Layer 10 of a small transformer language model trained on English Wikipedia (16 layers, counted from 0, width 128).
Take only the direct path to the model's output, skipping the later layers: a vector added to the residual stream pushes a token's score in proportion to its dot product with that token's output vector.

Output vectors of the tokens that the questions are about. A number n stands for (n - 128) times 0.014.
"ries": 104, 164, 77, 195, 30, 144, 97, 123, 118, 130, 133, 113, 166, 119, 174, 108, 144, 159, 122, 120, 138, 137, 117, 103, 64, 112, 130, 115, 114, 135, 151, 45, 83, 142, 157, 129, 112, 98, 108, 90, 78, 126, 119, 206, 59, 126, 110, 91, 154, 156, 127, 127, 128, 182, 70, 125, 133, 93, 141, 126, 98, 106, 137, 102, 135, 152, 151, 97, 163, 107, 131, 124, 156, 188, 141, 122, 124, 180, 89, 146, 93, 177, 173, 123, 152, 132, 128, 128, 151, 169, 142, 157, 136, 140, 77, 145, 162, 152, 178, 100, 130, 91, 126, 111, 164, 162, 126, 114, 130, 121, 129, 144, 154, 164, 160, 130, 144, 121, 78, 122, 139, 113, 140, 95, 133, 176, 85, 139
" ": 122, 99, 115, 106, 159, 115, 109, 130, 114, 127, 133, 101, 130, 121, 125, 95, 99, 120, 135, 78, 101, 147, 147, 95, 168, 76, 107, 105, 112, 111, 110, 111, 125, 131, 98, 137, 107, 126, 150, 107, 151, 128, 110, 82, 170, 127, 141, 110, 153, 116, 115, 134, 128, 96, 177, 131, 111, 110, 97, 115, 122, 126, 151, 150, 120, 130, 96, 121, 151, 105, 116, 117, 119, 110, 116, 135, 124, 107, 104, 119, 120, 120, 135, 149, 104, 152, 128, 128, 121, 153, 122, 118, 153, 151, 143, 139, 94, 148, 136, 77, 118, 155, 143, 157, 141, 124, 153, 117, 84, 110, 131, 148, 126, 122, 140, 107, 104, 104, 131, 122, 119, 126, 140, 150, 170, 136, 170, 156
"iginal": 140, 75, 153, 149, 7, 144, 109, 93, 88, 148, 66, 89, 106, 108, 136, 144, 206, 91, 149, 173, 195, 150, 126, 192, 74, 129, 124, 104, 115, 102, 124, 89, 58, 113, 110, 150, 86, 102, 141, 86, 108, 98, 81, 178, 119, 115, 94, 149, 143, 163, 158, 112, 128, 153, 105, 107, 172, 105, 76, 32, 133, 140, 132, 110, 73, 108, 113, 163, 145, 138, 159, 140, 176, 139, 166, 86, 145, 205, 143, 120, 111, 138, 57, 140, 173, 173, 128, 128, 119, 170, 82, 146, 129, 76, 121, 111, 125, 72, 180, 188, 154, 166, 111, 134, 177, 215, 115, 171, 189, 215, 131, 157, 105, 149, 134, 115, 136, 88, 108, 155, 174, 164, 129, 136, 130, 172, 122, 113
"ently": 160, 182, 88, 140, 21, 163, 110, 166, 137, 122, 126, 144, 126, 100, 132, 85, 122, 111, 115, 130, 133, 130, 158, 141, 37, 98, 137, 149, 176, 125, 153, 62, 93, 152, 181, 153, 116, 107, 159, 103, 96, 133, 134, 120, 139, 103, 109, 119, 158, 121, 167, 147, 128, 180, 91, 71, 141, 82, 104, 116, 121, 94, 123, 67, 105, 129, 141, 120, 172, 141, 154, 126, 198, 113, 200, 134, 102, 215, 83, 113, 180, 143, 110, 154, 186, 91, 128, 128, 114, 191, 99, 185, 154, 82, 104, 116, 144, 134, 159, 143, 114, 93, 109, 116, 176, 128, 129, 123, 105, 142, 107, 88, 130, 159, 99, 161, 116, 169, 85, 139, 144, 120, 126, 128, 124, 145, 107, 170
" to his": 124, 145, 137, 111, 70, 126, 115, 141, 154, 127, 153, 125, 166, 98, 180, 144, 117, 157, 128, 110, 150, 137, 68, 197, 107, 103, 138, 141, 164, 135, 138, 122, 150, 118, 166, 165, 93, 135, 139, 117, 142, 49, 113, 161, 148, 124, 106, 111, 165, 139, 141, 149, 128, 147, 87, 152, 100, 159, 111, 45, 149, 129, 127, 121, 125, 108, 135, 131, 160, 138, 178, 141, 104, 157, 162, 107, 109, 238, 103, 127, 151, 134, 108, 132, 130, 124, 128, 128, 126, 124, 126, 146, 145, 101, 128, 114, 149, 101, 195, 155, 123, 105, 150, 90, 183, 113, 98, 173, 128, 196, 101, 122, 137, 145, 122, 107, 84, 132, 101, 139, 153, 147, 141, 148, 166, 134, 95, 109
"ally": 150, 90, 169, 131, 65, 139, 150, 167, 115, 136, 117, 170, 164, 149, 159, 158, 134, 75, 117, 98, 122, 117, 151, 197, 64, 96, 138, 157, 169, 140, 130, 31, 120, 190, 120, 160, 112, 169, 111, 92, 129, 120, 137, 132, 106, 113, 124, 147, 176, 129, 156, 121, 128, 165, 114, 130, 142, 92, 136, 154, 112, 144, 151, 137, 109, 157, 145, 147, 177, 137, 170, 132, 69, 157, 155, 115, 164, 223, 121, 167, 156, 97, 124, 129, 112, 92, 128, 128, 111, 132, 174, 135, 158, 164, 117, 45, 121, 84, 129, 161, 124, 108, 133, 109, 164, 119, 121, 131, 121, 132, 61, 148, 86, 126, 137, 87, 120, 161, 108, 151, 144, 104, 98, 83, 172, 144, 112, 158
"/A": 120, 120, 148, 143, 66, 115, 147, 130, 129, 130, 113, 149, 130, 150, 121, 171, 123, 114, 141, 169, 122, 164, 135, 132, 81, 145, 176, 152, 128, 121, 137, 179, 111, 151, 145, 114, 132, 168, 85, 147, 106, 151, 146, 166, 164, 106, 125, 140, 125, 138, 124, 136, 128, 136, 113, 101, 168, 131, 131, 105, 127, 160, 133, 113, 114, 162, 123, 150, 138, 162, 188, 161, 139, 138, 131, 114, 134, 158, 151, 131, 118, 119, 99, 127, 168, 134, 128, 128, 116, 96, 125, 124, 137, 131, 65, 139, 137, 130, 140, 147, 137, 171, 155, 110, 156, 146, 130, 151, 124, 119, 90, 142, 128, 104, 83, 128, 145, 173, 107, 137, 173, 94, 131, 141, 138, 158, 111, 140
"ruary": 127, 114, 116, 204, 34, 97, 147, 191, 103, 165, 103, 80, 88, 139, 215, 106, 193, 164, 90, 155, 180, 137, 95, 173, 33, 105, 203, 155, 169, 80, 179, 76, 114, 148, 204, 163, 89, 164, 125, 76, 104, 129, 68, 197, 154, 28, 75, 172, 143, 184, 148, 136, 128, 156, 84, 108, 147, 124, 141, 47, 114, 73, 183, 157, 142, 99, 156, 110, 177, 122, 176, 173, 209, 239, 166, 145, 96, 224, 130, 136, 102, 141, 43, 153, 157, 140, 128, 128, 103, 110, 164, 176, 158, 105, 111, 77, 149, 149, 200, 132, 118, 176, 127, 94, 100, 180, 100, 167, 104, 175, 60, 156, 69, 150, 106, 217, 100, 141, 138, 120, 163, 87, 175, 107, 178, 135, 109, 127
" loc": 131, 125, 115, 128, 134, 134, 146, 117, 132, 112, 121, 125, 127, 156, 165, 112, 132, 157, 108, 135, 130, 129, 105, 148, 131, 103, 111, 107, 119, 121, 123, 122, 99, 103, 144, 116, 132, 143, 131, 120, 117, 135, 109, 157, 105, 109, 89, 123, 109, 134, 136, 118, 128, 154, 118, 109, 126, 127, 140, 68, 146, 154, 150, 116, 78, 150, 105, 136, 117, 131, 149, 124, 150, 169, 174, 125, 128, 210, 124, 158, 110, 113, 140, 99, 130, 153, 128, 128, 92, 164, 158, 174, 122, 151, 89, 134, 117, 128, 139, 138, 141, 114, 131, 126, 138, 158, 130, 145, 143, 122, 150, 94, 135, 112, 129, 139, 92, 121, 114, 126, 145, 130, 113, 109, 164, 137, 112, 112
"idence": 139, 163, 165, 121, 45, 74, 121, 108, 129, 120, 113, 157, 148, 103, 161, 135, 135, 116, 93, 142, 167, 103, 142, 114, 31, 135, 124, 114, 135, 115, 118, 77, 126, 165, 167, 87, 141, 102, 150, 148, 141, 144, 146, 155, 116, 114, 105, 140, 125, 167, 152, 86, 128, 138, 163, 114, 149, 97, 115, 102, 139, 129, 131, 166, 116, 158, 98, 117, 152, 152, 156, 148, 142, 195, 214, 148, 151, 195, 133, 100, 109, 95, 135, 136, 166, 126, 128, 128, 111, 123, 96, 153, 63, 148, 117, 147, 145, 82, 154, 124, 132, 97, 170, 137, 162, 127, 98, 178, 108, 171, 120, 113, 161, 141, 136, 112, 119, 122, 100, 152, 194, 132, 170, 167, 133, 153, 78, 127
"shire": 149, 169, 132, 200, 30, 118, 177, 178, 89, 149, 167, 118, 123, 72, 150, 159, 172, 125, 141, 165, 98, 157, 111, 136, 79, 144, 165, 152, 169, 115, 99, 79, 91, 118, 163, 162, 124, 110, 58, 130, 135, 79, 117, 188, 141, 124, 79, 118, 167, 118, 133, 106, 128, 125, 62, 99, 92, 155, 160, 42, 169, 144, 174, 89, 75, 111, 126, 157, 125, 98, 153, 137, 159, 191, 152, 132, 116, 205, 143, 98, 123, 105, 67, 118, 143, 151, 128, 128, 166, 102, 87, 182, 105, 108, 108, 126, 124, 166, 196, 198, 133, 82, 133, 135, 143, 178, 134, 156, 104, 91, 82, 113, 111, 141, 52, 123, 193, 161, 96, 103, 143, 119, 129, 115, 170, 208, 68, 139

Each question shows what one neuron of this layer's MLP adds at an activation of 1. A number n stands for (n - 128) times 0.0095.

n123: 127, 130, 122, 120, 143, 151, 137, 150, 144, 131, 110, 119, 127, 160, 103, 153, 178, 153, 114, 174, 134, 125, 114, 139, 152, 140, 135, 106, 150, 122, 119, 149, 113, 113, 118, 130, 145, 117, 110, 124, 152, 132, 111, 120, 149, 101, 124, 115, 112, 113, 156, 99, 116, 99, 108, 124, 169, 122, 136, 166, 113, 143, 114, 115, 130, 143, 132, 111, 153, 96, 105, 112, 114, 134, 152, 115, 123, 138, 120, 120, 127, 146, 105, 117, 106, 102, 137, 167, 113, 167, 122, 120, 100, 146, 118, 150, 147, 118, 139, 123, 167, 121, 131, 141, 143, 126, 129, 132, 138, 136, 143, 117, 153, 128, 111, 146, 111, 104, 97, 129, 122, 118, 135, 151, 141, 118, 138, 162
Which of these tokens does it push up most? " loc"

n210: 153, 153, 158, 142, 100, 140, 115, 105, 132, 123, 132, 117, 147, 138, 124, 111, 134, 154, 147, 107, 113, 131, 129, 135, 128, 163, 123, 152, 123, 125, 134, 113, 94, 136, 111, 105, 149, 112, 128, 132, 117, 145, 153, 149, 148, 125, 128, 126, 158, 130, 134, 109, 116, 96, 122, 113, 161, 160, 114, 134, 138, 118, 110, 122, 152, 147, 113, 90, 122, 136, 139, 150, 141, 135, 108, 120, 131, 128, 133, 123, 121, 146, 108, 137, 136, 136, 110, 158, 124, 141, 113, 115, 122, 123, 140, 117, 116, 135, 135, 100, 126, 128, 123, 128, 125, 146, 176, 113, 135, 134, 168, 121, 140, 114, 131, 157, 96, 112, 152, 109, 162, 154, 135, 106, 106, 118, 172, 123
Which two tokens does it push up most, strongest first? "iginal", "ries"

n132: 101, 145, 106, 105, 152, 139, 113, 138, 107, 146, 111, 114, 119, 156, 130, 139, 121, 109, 132, 135, 137, 112, 98, 121, 118, 132, 116, 125, 113, 125, 132, 134, 131, 126, 118, 122, 124, 151, 134, 126, 106, 126, 120, 127, 82, 138, 92, 94, 125, 127, 117, 123, 156, 132, 142, 136, 104, 101, 158, 133, 194, 121, 116, 154, 117, 127, 112, 148, 141, 156, 145, 121, 138, 142, 102, 129, 113, 110, 140, 145, 131, 143, 136, 101, 120, 115, 163, 121, 126, 104, 149, 113, 123, 124, 135, 115, 106, 127, 125, 156, 116, 153, 154, 85, 135, 143, 92, 110, 129, 136, 132, 137, 114, 124, 105, 152, 100, 117, 141, 134, 123, 122, 127, 139, 101, 141, 114, 104
Which two tokens does it push up most, strongest first? " loc", "ruary"

n164: 124, 149, 109, 119, 115, 126, 116, 139, 124, 122, 127, 141, 112, 150, 113, 119, 131, 125, 122, 158, 140, 139, 137, 115, 143, 120, 140, 104, 97, 144, 121, 119, 87, 108, 80, 113, 107, 126, 142, 132, 115, 145, 118, 145, 112, 130, 104, 136, 147, 117, 58, 120, 163, 139, 125, 118, 127, 127, 134, 142, 139, 151, 135, 141, 115, 115, 136, 130, 106, 92, 99, 132, 152, 130, 116, 147, 119, 135, 156, 131, 93, 119, 132, 104, 98, 146, 154, 116, 141, 138, 156, 115, 120, 111, 120, 128, 118, 129, 100, 142, 120, 135, 128, 143, 114, 134, 107, 153, 129, 116, 130, 150, 107, 120, 140, 116, 132, 168, 132, 125, 119, 143, 146, 115, 118, 116, 120, 151
Which of these tokens does it push down most? " to his"

n33: 116, 142, 112, 138, 69, 139, 111, 142, 112, 141, 110, 119, 134, 123, 80, 116, 155, 124, 145, 143, 146, 102, 98, 129, 107, 164, 105, 123, 129, 112, 129, 101, 105, 137, 108, 147, 137, 117, 150, 132, 155, 150, 132, 152, 154, 122, 120, 121, 117, 136, 144, 130, 99, 108, 156, 121, 125, 120, 151, 136, 130, 151, 149, 131, 128, 138, 126, 142, 120, 107, 130, 137, 131, 151, 146, 117, 153, 123, 123, 143, 117, 143, 139, 128, 144, 110, 79, 127, 129, 136, 126, 164, 136, 157, 107, 116, 123, 113, 98, 135, 117, 123, 120, 132, 124, 123, 113, 103, 109, 111, 135, 107, 137, 143, 177, 143, 125, 126, 144, 125, 143, 149, 133, 125, 127, 131, 169, 135
Which of these tokens does it push down most? " to his"

n213: 141, 106, 126, 129, 140, 100, 148, 151, 128, 137, 141, 152, 152, 126, 133, 112, 93, 119, 95, 127, 123, 131, 133, 110, 120, 104, 112, 131, 122, 111, 119, 142, 118, 129, 113, 124, 119, 165, 130, 124, 104, 120, 126, 122, 135, 128, 121, 130, 147, 90, 138, 137, 141, 113, 101, 129, 162, 146, 125, 114, 126, 156, 121, 140, 142, 111, 146, 116, 133, 141, 125, 127, 137, 101, 160, 134, 140, 119, 105, 117, 135, 127, 141, 154, 115, 126, 115, 104, 139, 77, 150, 117, 146, 111, 86, 132, 116, 125, 93, 105, 136, 122, 150, 119, 135, 125, 120, 150, 116, 147, 102, 124, 103, 144, 132, 130, 138, 130, 135, 129, 161, 118, 114, 156, 123, 144, 133, 123
Which of these tokens does it push up most? "/A"

n214: 135, 132, 143, 117, 124, 128, 117, 87, 121, 144, 173, 143, 123, 132, 123, 125, 102, 140, 109, 145, 142, 138, 119, 106, 96, 114, 119, 137, 131, 119, 128, 153, 111, 135, 117, 129, 95, 113, 137, 137, 129, 135, 110, 159, 148, 120, 113, 144, 125, 171, 89, 148, 166, 153, 125, 131, 133, 129, 110, 104, 135, 117, 125, 124, 124, 143, 130, 120, 130, 127, 123, 121, 115, 121, 124, 136, 120, 107, 112, 112, 138, 118, 132, 91, 96, 140, 128, 102, 126, 128, 161, 133, 112, 149, 95, 142, 125, 131, 138, 128, 115, 136, 131, 107, 119, 109, 137, 141, 116, 114, 139, 149, 117, 116, 126, 116, 165, 120, 122, 147, 116, 149, 168, 113, 131, 146, 109, 118
Which of these tokens does it push up most? "ries"

n0: 121, 122, 107, 119, 130, 132, 65, 152, 129, 122, 170, 146, 135, 105, 130, 116, 127, 129, 132, 133, 122, 107, 111, 156, 124, 148, 133, 108, 136, 142, 126, 134, 179, 146, 140, 120, 122, 133, 139, 129, 130, 140, 118, 127, 145, 138, 127, 112, 136, 115, 101, 95, 143, 113, 102, 138, 151, 127, 138, 166, 99, 137, 126, 116, 126, 136, 124, 149, 105, 101, 133, 126, 126, 150, 151, 95, 116, 160, 117, 127, 156, 143, 101, 116, 154, 88, 133, 90, 145, 151, 139, 143, 149, 134, 154, 120, 141, 162, 114, 136, 107, 143, 120, 148, 127, 112, 149, 109, 108, 162, 136, 143, 144, 117, 126, 148, 117, 142, 124, 113, 107, 132, 147, 129, 160, 125, 146, 134
Which of these tokens does it push up most? "ently"

n53: 121, 99, 112, 127, 122, 148, 124, 137, 121, 72, 117, 117, 101, 130, 126, 140, 141, 103, 170, 105, 110, 129, 120, 138, 78, 171, 128, 132, 123, 110, 105, 125, 105, 104, 115, 107, 135, 122, 129, 98, 108, 127, 138, 150, 135, 111, 131, 124, 133, 118, 116, 145, 117, 171, 148, 155, 114, 103, 156, 143, 123, 144, 130, 147, 157, 137, 139, 146, 120, 125, 145, 113, 113, 119, 93, 123, 100, 130, 158, 118, 139, 119, 117, 120, 126, 125, 110, 128, 103, 109, 143, 142, 95, 129, 133, 143, 156, 153, 121, 130, 127, 118, 114, 121, 149, 131, 125, 138, 120, 153, 115, 97, 149, 114, 131, 133, 150, 135, 107, 123, 139, 138, 128, 144, 110, 142, 156, 140
Which two tokens does it push up most, strongest first? "/A", "iginal"

n136: 111, 112, 125, 152, 114, 139, 137, 126, 103, 142, 130, 126, 131, 131, 134, 111, 129, 137, 129, 133, 156, 115, 145, 144, 115, 187, 104, 126, 141, 120, 122, 146, 141, 111, 143, 124, 124, 104, 160, 149, 117, 147, 147, 125, 138, 111, 166, 140, 148, 137, 140, 152, 143, 139, 105, 127, 130, 137, 133, 119, 108, 123, 120, 106, 152, 157, 118, 133, 106, 110, 136, 142, 125, 118, 125, 123, 157, 125, 128, 116, 164, 129, 123, 159, 149, 132, 93, 96, 123, 130, 113, 120, 162, 164, 117, 128, 112, 122, 165, 128, 144, 131, 107, 135, 154, 100, 161, 115, 134, 141, 125, 163, 160, 134, 138, 123, 158, 126, 148, 130, 140, 124, 138, 147, 112, 154, 157, 119
Which of these tokens does it push down most? " loc"

n149: 103, 137, 120, 135, 141, 118, 118, 133, 116, 119, 129, 145, 113, 167, 129, 140, 137, 122, 140, 81, 143, 127, 94, 139, 107, 97, 123, 125, 78, 123, 146, 107, 138, 107, 123, 132, 147, 136, 124, 124, 133, 142, 157, 129, 144, 114, 101, 135, 98, 148, 163, 136, 162, 127, 130, 129, 99, 151, 144, 124, 106, 139, 120, 117, 122, 130, 139, 115, 107, 107, 128, 120, 111, 127, 152, 115, 142, 138, 101, 118, 130, 128, 91, 165, 160, 106, 124, 106, 144, 132, 118, 116, 86, 158, 112, 141, 129, 93, 108, 116, 130, 85, 156, 143, 117, 129, 138, 109, 113, 97, 109, 107, 119, 127, 131, 124, 121, 128, 127, 107, 160, 149, 118, 119, 117, 122, 147, 107
Which two tokens does it push up most, strongest first? "idence", " loc"

n87: 141, 142, 129, 92, 156, 120, 131, 137, 159, 130, 152, 124, 151, 109, 141, 143, 91, 126, 103, 152, 123, 144, 163, 143, 154, 153, 106, 142, 136, 135, 101, 159, 143, 122, 148, 133, 114, 132, 156, 113, 149, 93, 118, 140, 127, 125, 133, 134, 151, 116, 127, 143, 85, 160, 141, 110, 121, 149, 116, 117, 127, 132, 136, 146, 109, 153, 150, 146, 109, 96, 113, 126, 130, 113, 161, 103, 110, 127, 127, 112, 141, 134, 92, 128, 92, 128, 115, 151, 151, 118, 130, 148, 130, 92, 123, 117, 134, 120, 129, 125, 150, 109, 110, 147, 133, 98, 110, 125, 143, 142, 91, 140, 142, 148, 133, 104, 116, 138, 112, 105, 105, 146, 136, 151, 136, 158, 129, 128
Which two tokens does it push up most, strongest first? " to his", "shire"

n25: 120, 128, 98, 131, 156, 133, 118, 128, 144, 127, 116, 97, 113, 125, 127, 130, 146, 132, 137, 114, 119, 127, 139, 169, 119, 87, 108, 138, 140, 112, 149, 144, 117, 156, 144, 133, 121, 104, 119, 135, 148, 107, 146, 143, 141, 160, 178, 127, 127, 138, 134, 140, 140, 103, 89, 126, 120, 145, 137, 108, 169, 137, 128, 152, 149, 95, 138, 114, 167, 120, 152, 133, 118, 126, 143, 143, 138, 120, 83, 151, 119, 102, 125, 123, 133, 148, 112, 132, 112, 109, 113, 120, 154, 117, 108, 132, 122, 110, 115, 114, 125, 115, 133, 111, 115, 104, 113, 118, 133, 92, 131, 148, 137, 131, 143, 107, 148, 101, 133, 96, 134, 135, 106, 88, 125, 132, 142, 141
Which of these tokens does it push up most? " to his"

n135: 135, 139, 117, 107, 136, 141, 135, 127, 135, 128, 124, 149, 130, 134, 100, 151, 138, 114, 130, 139, 94, 184, 128, 152, 152, 152, 130, 140, 114, 153, 112, 134, 148, 170, 168, 156, 133, 143, 127, 115, 108, 142, 121, 105, 145, 121, 140, 136, 134, 151, 141, 102, 145, 133, 145, 126, 124, 153, 133, 108, 91, 147, 140, 113, 128, 171, 95, 124, 146, 151, 106, 111, 144, 121, 127, 124, 127, 102, 132, 132, 140, 149, 120, 109, 139, 112, 156, 117, 116, 143, 149, 131, 119, 123, 152, 114, 130, 132, 122, 135, 109, 151, 139, 102, 116, 136, 114, 136, 133, 125, 105, 142, 129, 115, 79, 139, 112, 140, 124, 120, 130, 109, 120, 137, 107, 117, 136, 134
Which of these tokens does it push up most? "/A"

n79: 166, 140, 148, 141, 143, 140, 161, 120, 125, 125, 126, 103, 110, 125, 119, 98, 143, 160, 106, 106, 127, 149, 141, 135, 138, 119, 138, 120, 130, 158, 149, 112, 130, 134, 160, 112, 132, 131, 107, 159, 120, 141, 119, 128, 110, 145, 157, 125, 153, 149, 138, 133, 79, 120, 129, 148, 116, 121, 131, 102, 131, 121, 137, 138, 118, 135, 125, 108, 138, 156, 151, 154, 117, 127, 109, 123, 130, 105, 133, 115, 131, 138, 106, 142, 95, 138, 160, 139, 117, 103, 130, 130, 142, 98, 131, 124, 167, 147, 157, 137, 136, 150, 121, 150, 117, 126, 132, 139, 144, 117, 128, 111, 136, 116, 134, 126, 111, 138, 154, 129, 147, 135, 106, 112, 114, 129, 127, 148
Which of these tokens does it push up most? "ruary"

n108: 116, 106, 130, 137, 138, 149, 137, 130, 116, 107, 121, 107, 136, 112, 134, 151, 127, 133, 129, 140, 118, 112, 108, 143, 111, 121, 155, 104, 174, 104, 142, 106, 135, 122, 99, 131, 139, 110, 129, 110, 113, 128, 139, 110, 144, 108, 120, 131, 120, 151, 137, 142, 111, 114, 129, 105, 145, 98, 159, 147, 114, 82, 144, 139, 155, 140, 105, 120, 160, 128, 145, 113, 124, 136, 111, 151, 129, 165, 124, 114, 119, 102, 116, 137, 148, 134, 114, 168, 120, 106, 97, 114, 130, 155, 112, 141, 121, 129, 158, 123, 150, 142, 93, 101, 140, 147, 144, 92, 101, 129, 157, 104, 134, 113, 122, 88, 134, 144, 146, 152, 142, 124, 97, 113, 101, 108, 120, 124
Which three tokens does it push up most, strongest first? "ruary", "ally", "ently"

n42: 127, 163, 129, 134, 110, 100, 118, 120, 114, 106, 149, 126, 134, 109, 150, 111, 105, 120, 163, 91, 128, 140, 110, 143, 126, 105, 144, 149, 100, 136, 105, 124, 137, 119, 140, 122, 149, 139, 119, 132, 125, 126, 136, 132, 106, 147, 134, 150, 132, 127, 107, 120, 95, 108, 173, 108, 132, 146, 130, 85, 131, 109, 119, 146, 107, 111, 160, 142, 131, 134, 134, 122, 127, 103, 125, 118, 115, 108, 131, 155, 131, 162, 133, 139, 115, 109, 105, 124, 138, 162, 154, 172, 118, 124, 119, 133, 132, 108, 126, 163, 116, 144, 121, 124, 136, 136, 138, 149, 101, 144, 117, 151, 100, 114, 134, 118, 151, 101, 114, 120, 131, 125, 108, 121, 116, 116, 109, 142
Which two tokens does it push up most, strongest first? " to his", "shire"

n3: 94, 106, 120, 130, 101, 122, 137, 116, 113, 154, 132, 142, 114, 108, 142, 101, 109, 116, 111, 107, 124, 133, 140, 133, 108, 162, 126, 110, 132, 143, 97, 117, 86, 112, 127, 131, 131, 123, 126, 126, 119, 122, 147, 121, 129, 111, 123, 126, 162, 130, 148, 130, 127, 156, 141, 140, 102, 118, 135, 146, 148, 129, 146, 95, 117, 157, 118, 143, 139, 124, 150, 111, 90, 108, 143, 133, 143, 152, 103, 155, 126, 153, 137, 125, 133, 145, 107, 142, 123, 108, 120, 126, 140, 117, 157, 127, 141, 89, 117, 118, 100, 116, 128, 100, 129, 129, 116, 108, 100, 139, 130, 143, 117, 153, 149, 106, 119, 142, 136, 92, 161, 118, 130, 124, 172, 143, 146, 111
Which of these tokens does it push up most? "ally"

n183: 115, 145, 131, 125, 136, 140, 137, 133, 143, 144, 124, 76, 138, 155, 132, 144, 137, 99, 120, 117, 73, 132, 139, 120, 112, 122, 121, 148, 133, 126, 112, 123, 116, 127, 148, 127, 132, 132, 124, 114, 129, 99, 146, 152, 127, 138, 127, 125, 107, 129, 104, 110, 151, 127, 129, 135, 171, 138, 122, 111, 108, 136, 136, 114, 108, 123, 119, 130, 135, 134, 113, 90, 134, 116, 117, 122, 146, 140, 137, 158, 153, 122, 134, 139, 125, 170, 123, 174, 110, 109, 127, 153, 127, 83, 122, 131, 125, 148, 142, 140, 129, 138, 134, 131, 132, 113, 120, 168, 121, 81, 151, 141, 121, 106, 92, 123, 131, 138, 140, 113, 144, 132, 114, 113, 95, 106, 132, 129
Which three tokens does it push up most, strongest first? "shire", "/A", " loc"

n237: 141, 130, 147, 116, 147, 115, 119, 148, 125, 108, 123, 115, 129, 134, 131, 114, 124, 124, 110, 137, 129, 128, 119, 124, 162, 149, 106, 141, 112, 136, 138, 122, 111, 130, 156, 141, 89, 127, 142, 128, 133, 129, 100, 97, 147, 129, 111, 143, 129, 100, 120, 126, 141, 110, 124, 135, 130, 148, 165, 124, 119, 105, 132, 135, 112, 122, 141, 146, 121, 101, 129, 138, 148, 116, 149, 110, 143, 123, 122, 119, 126, 125, 108, 131, 146, 115, 143, 154, 147, 143, 118, 159, 114, 123, 101, 187, 155, 167, 115, 117, 113, 135, 78, 156, 126, 149, 137, 114, 128, 146, 123, 132, 107, 131, 114, 137, 131, 129, 103, 154, 99, 109, 135, 127, 117, 125, 127, 126
Which of these tokens does it push down most? "ally"

n101: 132, 111, 100, 135, 134, 153, 117, 138, 136, 132, 111, 115, 132, 106, 127, 119, 127, 99, 141, 127, 128, 123, 167, 123, 156, 140, 126, 101, 130, 115, 149, 119, 105, 130, 143, 132, 116, 131, 174, 134, 136, 90, 130, 129, 119, 112, 84, 104, 124, 120, 131, 96, 167, 127, 86, 113, 114, 99, 121, 135, 135, 120, 113, 113, 140, 115, 131, 131, 154, 154, 109, 126, 140, 125, 127, 136, 119, 147, 108, 82, 165, 90, 92, 112, 124, 123, 150, 111, 130, 113, 100, 116, 103, 125, 112, 106, 112, 135, 87, 139, 122, 107, 130, 123, 125, 137, 151, 121, 115, 117, 131, 115, 106, 109, 100, 143, 130, 171, 140, 160, 121, 137, 145, 153, 135, 138, 133, 124
Which three tokens does it push up most, strongest first? "ently", "shire", "iginal"

n217: 109, 125, 134, 131, 92, 131, 134, 137, 130, 119, 120, 109, 136, 109, 95, 103, 149, 135, 155, 137, 119, 112, 117, 136, 137, 127, 123, 152, 123, 152, 137, 114, 140, 132, 145, 125, 117, 119, 134, 143, 139, 122, 111, 136, 143, 131, 136, 132, 154, 126, 110, 114, 91, 140, 136, 140, 168, 139, 128, 116, 127, 131, 122, 101, 128, 115, 149, 138, 122, 158, 129, 134, 137, 126, 110, 103, 139, 120, 121, 130, 132, 132, 125, 127, 118, 144, 79, 130, 143, 137, 148, 109, 127, 146, 104, 100, 121, 87, 89, 134, 123, 135, 115, 137, 105, 106, 64, 127, 117, 148, 135, 157, 127, 117, 115, 99, 89, 126, 121, 150, 110, 116, 106, 132, 108, 129, 148, 107
Which three tokens does it push up most, strongest first? "iginal", "ally", " to his"

n201: 126, 135, 113, 137, 126, 149, 142, 145, 157, 110, 141, 143, 130, 141, 117, 99, 97, 134, 129, 100, 146, 143, 145, 94, 95, 122, 110, 161, 155, 105, 157, 108, 121, 134, 106, 136, 154, 108, 97, 130, 129, 129, 134, 130, 138, 101, 120, 139, 110, 133, 108, 140, 129, 136, 125, 134, 170, 119, 94, 138, 134, 136, 134, 146, 131, 121, 142, 125, 158, 155, 115, 131, 102, 126, 134, 122, 121, 142, 127, 141, 131, 123, 142, 135, 129, 138, 135, 135, 134, 130, 126, 115, 152, 102, 134, 142, 129, 157, 112, 126, 133, 110, 144, 136, 125, 131, 117, 156, 95, 146, 118, 140, 123, 123, 156, 151, 130, 100, 117, 140, 107, 117, 128, 136, 120, 128, 145, 145
Which of these tokens does it push up most? "ently"

n236: 110, 112, 115, 115, 163, 123, 125, 122, 138, 128, 118, 119, 100, 136, 138, 91, 143, 82, 144, 144, 147, 121, 131, 147, 140, 141, 104, 124, 139, 162, 101, 118, 152, 107, 142, 136, 126, 160, 90, 113, 143, 130, 131, 107, 128, 112, 89, 115, 146, 98, 125, 139, 103, 130, 142, 132, 107, 156, 127, 127, 135, 131, 143, 138, 105, 112, 129, 145, 129, 129, 118, 147, 142, 142, 148, 105, 146, 127, 164, 127, 111, 132, 137, 122, 133, 106, 95, 173, 121, 138, 153, 114, 122, 102, 134, 112, 143, 134, 156, 109, 130, 140, 126, 142, 161, 94, 135, 131, 106, 154, 101, 114, 145, 118, 137, 158, 112, 132, 129, 128, 108, 128, 137, 153, 112, 117, 134, 109
Which of these tokens does it push down most? "ries"

n70: 143, 133, 106, 123, 149, 134, 129, 128, 158, 144, 130, 130, 142, 121, 115, 130, 125, 122, 126, 148, 148, 94, 137, 100, 157, 141, 128, 109, 148, 96, 137, 116, 147, 129, 143, 138, 117, 126, 129, 125, 144, 141, 125, 124, 132, 142, 133, 122, 116, 117, 141, 122, 124, 155, 153, 145, 115, 163, 118, 136, 145, 156, 132, 124, 146, 138, 153, 134, 117, 117, 135, 156, 123, 111, 135, 85, 134, 90, 143, 97, 147, 127, 114, 140, 86, 123, 126, 136, 130, 125, 161, 149, 125, 138, 103, 131, 130, 132, 115, 131, 140, 137, 134, 143, 152, 132, 131, 131, 151, 120, 63, 110, 109, 148, 134, 135, 126, 147, 126, 154, 148, 159, 130, 134, 125, 118, 108, 101
Which of these tokens does it push down most? "ries"